Layer 3 of a small transformer language model trained on English Wikipedia (12 layers, counted from 0, width 128). Numbers have three digits each and are written without spaces.
A neuron adds its activation times its output weights to the MLP's output. To switch it off is to set its activation to zero at one token and run the rest of the model.

Output weights of the MLP neurons that the questions are about. A number n stands for (n - 500) times 0.0012.
n26: 342421533446352468620694428471555464528477505628596492510377520474586412507519528447510502580486547597631650575579587396458624644533540446401349495458537436416427505418549669505489569547474534540664436566517524781542597648673581568477613506569386429376571376365459564550412326599611405477518337644519429570527595586514494529484624448411412598480635507676515497680565591572580585435548
n78: 508509369466542460497744560592581408461572513321459538490483503476431370360473521423635444493367630492523420484615273494457484515523566510612448573734475634520516590445474412405424548431536494387635586459460601671565411500691346492472325500443408553419494431438500383555569587404519590489481346420615524515528425601553532610368544476472404338315348626633524474596298511487350358569438
n124: 453417615518580547505484545432582458493813469478561523592565469420363326607556450573520650372467548513676414462365470377551593475512539505449507658515426524274537532664553490420492416469613324380487597562373374615439263296565463498529630428461387512346666424507512551495487544561451590507485582427482525512419443518489442493402558444527474505480471550730355570375590544492434558519630
n144: 309459428524473579593500512451519542446623639433577546435516538645556626460549432335403652464505447415475416290512379503526346637453489472432526482306420517531464555472453418353459624259577635525428379401675478552468479575411307472472481522430578565484465577483453551537487511614503506477574459721448601500358634387439326481381522526584601552647505618492584336555379465516482614589577
n151: 610590425447436550400460381422410588421358495439517442625600536601453559445413543578528485390474538465486274530493576644686530523388599432478418473574534449453500495591438342457516468373568303526578577487571484461410467681385204419591446308570547505487277463448493535481658467375505585595612489587442549564426536419511391428508548584509576307473394553629500548551495490462443388542495
n197: 583520645397532561498512508487526502538599325541534367386433397553513637416440537491466440603457524493522401550436475492512518549407543610438487484691467535415601544448553472324519465456510321615527443549399425427558621467566595527556423475549479594617571526464527453455611582380434299486570403535647443397517525447589429418515392336366450410505522434627578507568640410461527397531507
n198: 569458485422407467449621654630544518639601488429584466676394602556582497380594418467505539449377394540492436477401420295615393432532447376437426503402493466638450439486601306434406446605506461555524430581636505622541479520476400470517474503445599555438657391514573590696523611434662487598417529481584516396384254472588421486586511459399434367353623420459571490507350476518468446419502
n205: 556477368498414443372511447502500592472645562611400527444477414469498544473496441459441439438555454532420504459470405612465315631554340496567375519375527475651692366443584476517518538429532581595371458406500473617562520379556594551487564519487422378504498605559502565502653618386482551424536569423558572496504415448393613450574386544452574509479584438437446412446483565391528487559424
n218: 389545374493550366481534430515609507559353531354523483525468446418489448546348465618614489456429532515565692243517342487556461552631406442408559541486387489566523541540497538479478439460413487439441502488489569549500609467567431430495457365557531626626384539504620340558587492603447463537503416508447599600453548512446616567446556655585367492328489675619456495569575563479573571529505
n219: 588479458410566486451564583493552490474619553398472430380462435471439513495439580475510688479516676579353354524554465540576307321361347600470521579714551713598562540546519532383400395451549540616515563592493438474451724628518496505564478375408522405413546500495457471524603492478505459401469400615626576611454429480643591419400520373593545537512398539500469483507563500437611504524367
n226: 465524541489450468521471437550373563577700494597444566525425524457415572646494479514462441373516505502500521538522518451464485488569432530504481500517443498445440623510481436500386435576462665518531539478584524525586661960511559648745476575485550458502643551671475555387511542468528520494577372445454547492484477581542491557581545545511482412494519415502456473502449658383574493471535
n239: 643601532678407471383503490377483443505788492384599491486557357506441746549520610379398479582482359480669561514424560554417497476321400521555589546477413542593511535567274392500449532542481530443471528418410528484313363877358528636567366403525475385520388445593527535422381638467534311598677607592423386436500557575549485553552448281417483599370465503588505364437580366390457657497492
n273: 547510441579543454416563510588621604436562516554561768613464478511376409562600446572506467546608543593598383491579462435491391345525323576683417528550370134380520346523345474469600363720394444601614539590372453500491494591579497459572271479552448505561556333492463414500434478414515581223390449564582516539541392469470415416392554529563409441391373505539526387552494362392370461635553
n283: 502457408587520598452462506498625547648539480563636382427498475545581404516504383504507523639441538522541426545430526503505577648362510554505611467533407502358662517558495650474390555482465300436580419590500612581476505613454550502451671530425597549442623515422425602358569621586527598653425440464537500525599492481465581469525366521502529534514528437417422455380611375626518655507726
n309: 342540426576400496570663423463484553365275367341572629475512496553412490613504324359560536293575355527393588442376467606528434477450469555385419546413562507465486511487541526638545522524445503445554423450478431492549453445512451628498495470439507478474520619547479562480484580581545463502651422440617470424397578616495413487485435451533390492393534709382498454456512634495509606384534
n312: 590522689525443538281685511550451510589445495555587390533466561406528530577545551569523466547528392303577411401533660356590400602635574476649463580578546515467632617698514426378529593436691433519516547549462578515572433460505432387440500519591664469503396529600435443514546334605495575525375602574440549483519398451561494451393431508671445309540401456438556371347625479503485431522431

Each question names a token from some text and the token that comes next. It shows the activations a of the neurons there, in the order above. A number n stands for (n - 500) times 0.019.

Then comes g, the gradient of the next token's log-probability with respect to the MLP's output, scaled to length 1. A neuron's effect is roughly proportional to its activation times (output weights . g). A number n stands for (n - 500) times 0.00074.

"1", then " |"
a: 493414471502508485478501503441498487498507502503
g: 425609510495624330608425770643462727392496531303506444639704482489557563494646595406506566407579557679275594629559533531493468563506572470479638446415571509590447496502369576737335442374489543569334575514443397272452256494569473344421521544342459412671517826382414413449449719345564428386578763509395664529313170635376379142613519523441426416681386563433539375545463683449582475320519
Switching off which neuron hurts the next token most? n78

"\n", then "\n"
a: 499507462500502483495500497501496124469499515492
g: 418570540453357686539424533521328377628531581317524582438686628351609686774429583400448616357514276669448582667383580518535300488351274542312486377430416425715454380567105451542356398361482519356592566477582433440529374432237499242531391610686427460386628547464474606427258681557374492709610440517709406406513568343422479651575534654468579415477495566531398521575315541434463508493742
Which neuron, switched off, raises the next token's probability most? n239

"s", then "ions"
a: 498501501504482520503505483511498496499503551504
g: 211434732597507555525360728472660520517707508609420438527581640696449585648533514399604554649586555754550481527435657475666343543634588424655641469622438648673503455515823690561515489532527558504552349539566653425421436503528501646384331389358469661650323541469418637522426502552436873541513442443631659195286553436481427266515350625506544469620562287539386643536697374490371536438486
Which neuron, switched off, raises the next token's probability most? n309

" with", then " Sam"
a: 502498494494494522489500499544308497496503469500
g: 315352350578635457401379409293786575416545396513286508489453552658562601650437450324740360371514321423628583505584475418585371635641408638531378418377619483421388344484594384458574615671421526382476614346352491451520505580487742378726488489483531357551610408591470574728379619436573266630612441513623539464316341301353593483529480584501683393545737546643713696516720419643427330428671
Which neuron, switched off, raises the next token's probability most? n226

"\n", then "2"
a: 500498499503508485506500501498497257446501511495
g: 392111395457594448565437638408484563412514623546398542504516433402389391589511332565337689290642508500588369322505300528379638763509532421394395418262628438303426609636526548672419675656540453651299445473587572542384518645571557649527480438366567644440435532597415626547680536564559381539426303617362373341394327643536673816576491347637532563502503392425632496377540478453670736413247
Switching off which neuron hurts the next token most? n273

"\n", then "|"
a: 498496492500500483499502499497495033481500514489
g: 472500474273630315445399551341464430484601397561378201377366369476424409553638513531554439626528700311485616342247609624377521264408646457466513412645359626472397439442651458610767432613412393376586465479428587609677263498470288618512409525504516567756201568511463330630523411465663507473532530552455709476559438713651423315444456568486292627683360557392539768400578589475493456441314
Switching off which neuron hurts the next token most? n239

"s", then "s"
a: 498493504501509499506504491509547500499499544501
g: 568447318596362601473418437443429650618555530414680531563487528524661559391463645423767498346716636521363535566455523670547516597470581445408609469251420589549698547521622637263490496687547508433544751618638570622483385502788506517242649274462521486537599568555580296693530537579534527382438208565479725243298535630441463598490429444549579548583676462534416558413617863586483544640306
Switching off which neuron hurts the next token most? n309

"ing", then " &"
a: 514482501498502465496499485485495494497530594503
g: 449526437557543569293333468359624421457402438414459676540401567621351216768455425656530557508452483541617553555592455452651426328413573428442442477388749118637638542202373342327324492591454518432547377559726427562662453495562693489705479749606574430426438534420555467541478413633478485210538523837456420526383511485402538672607476565649510382715681723581557429467603478566541406489530
Switching off which neuron hurts the next token most? n309

" it", then " is"
a: 501495506497541464511483499515494500511510500510
g: 444302745558654614646202551301376476294443382517432376520260750523359446474301562399559500350611363527460383490546373378483521577492484280563255450507398732344548690530364460395335428575561400506367776361567377517801484522471543527771482503541255471451587536529491669490512388353342689534614642669518429505449470554578452431629216508369447418453458592594323599428434477529386469486507
Switching off which neuron hurts the next token most? n151

" is", then " best"
a: 492501497498494500500418493531501495503508504501
g: 324408382579611625331560251440457554358627287217571497507377634587337455665435510674400606485457583558607724559500537517342402543476596637568477483552440540322683708532662625566378497328358516544532373753378366576461722382516429635441591556379368759335606476416408566572336388699570496669453520330512489468417588353412673388494442556581318307612495415687557398668607724651373485358634
Switching off which neuron hurts the next token most? n205

"\n", then "7"
a: 501498499502506486507500500498488209452499507493
g: 456242375422610357417533568441708521374464576593557444591476477481457421564651369494331638367513422578689487311513270409510550705536434306447458429174564404219394437454583479630366688572548485780388411454534506512324698721628576640542511397398555658502571395499464657656743453423522431556537268639576367505494457562437544700538456297622431663474651511478575340394592503505633804367308
Which neuron, switched off, raises the next token's probability most? n239

" ", then "Relegation"
a: 524513492488509496501509508462455500494505503500
g: 690660543462598685491563660505525525827643408609445429678429456646616435363578456738448584514390609324515530643572458431557453432449355497198644614660349658542488548642595481278635560487470667394626638523293453413452727626251765380377451449684437494421454476364472594493262616420488366522562437580549565417193568598615354522616238580534475440483602406557357342394538552357605469400599
Which neuron, switched off, raises the next token's probability most? n219

"t", then "vin"
a: 504506491509511494516499497507495511511485489486
g: 336363430545509542400372455435630510555421553577379537511509519580846700289671508289488562415386601430554599317447414405579534536335519414428480454568698604661824550441535485434366661532555526660588405438649604550343459462436273348576572602541581372580473528433447426649500479366638156446539379346441511279618437214536479537487387466089467405536468569414493535614461794493447459687357
Which neuron, switched off, raises the next token's probability most? n273

" global", then " business"
a: 488504486496498617496501495540507506492496497517
g: 390586697466503568425688238469713439669467767380358431515371694561524484342596550371570283712381612509459360510287546505613368457535492494588652496445459322476493259495445335677402439586560339660432520414464419674671528483604528536469359494558172382589586509759634488556244405524404610393449632260489411507525439526558376610334309357332628685519552324594565452501590434435579431481283
Switching off which neuron hurts the next token most? n197

"th", then " co"
a: 525495496497490499400496498516492513506500501516
g: 503462473556656586429433478333669610489412509408366535579398735708330446652508675536428656604677558309671530613594366459210491518501649612455384593348412718421641286470598426334412467469494459460333436583572437495272455562281346255200499444541581548360459705365529410525489263411561317367628383412546501509311575573379719495522418278639426539483409518372661468472518492501528263583696
Switching off which neuron hurts the next token most? n198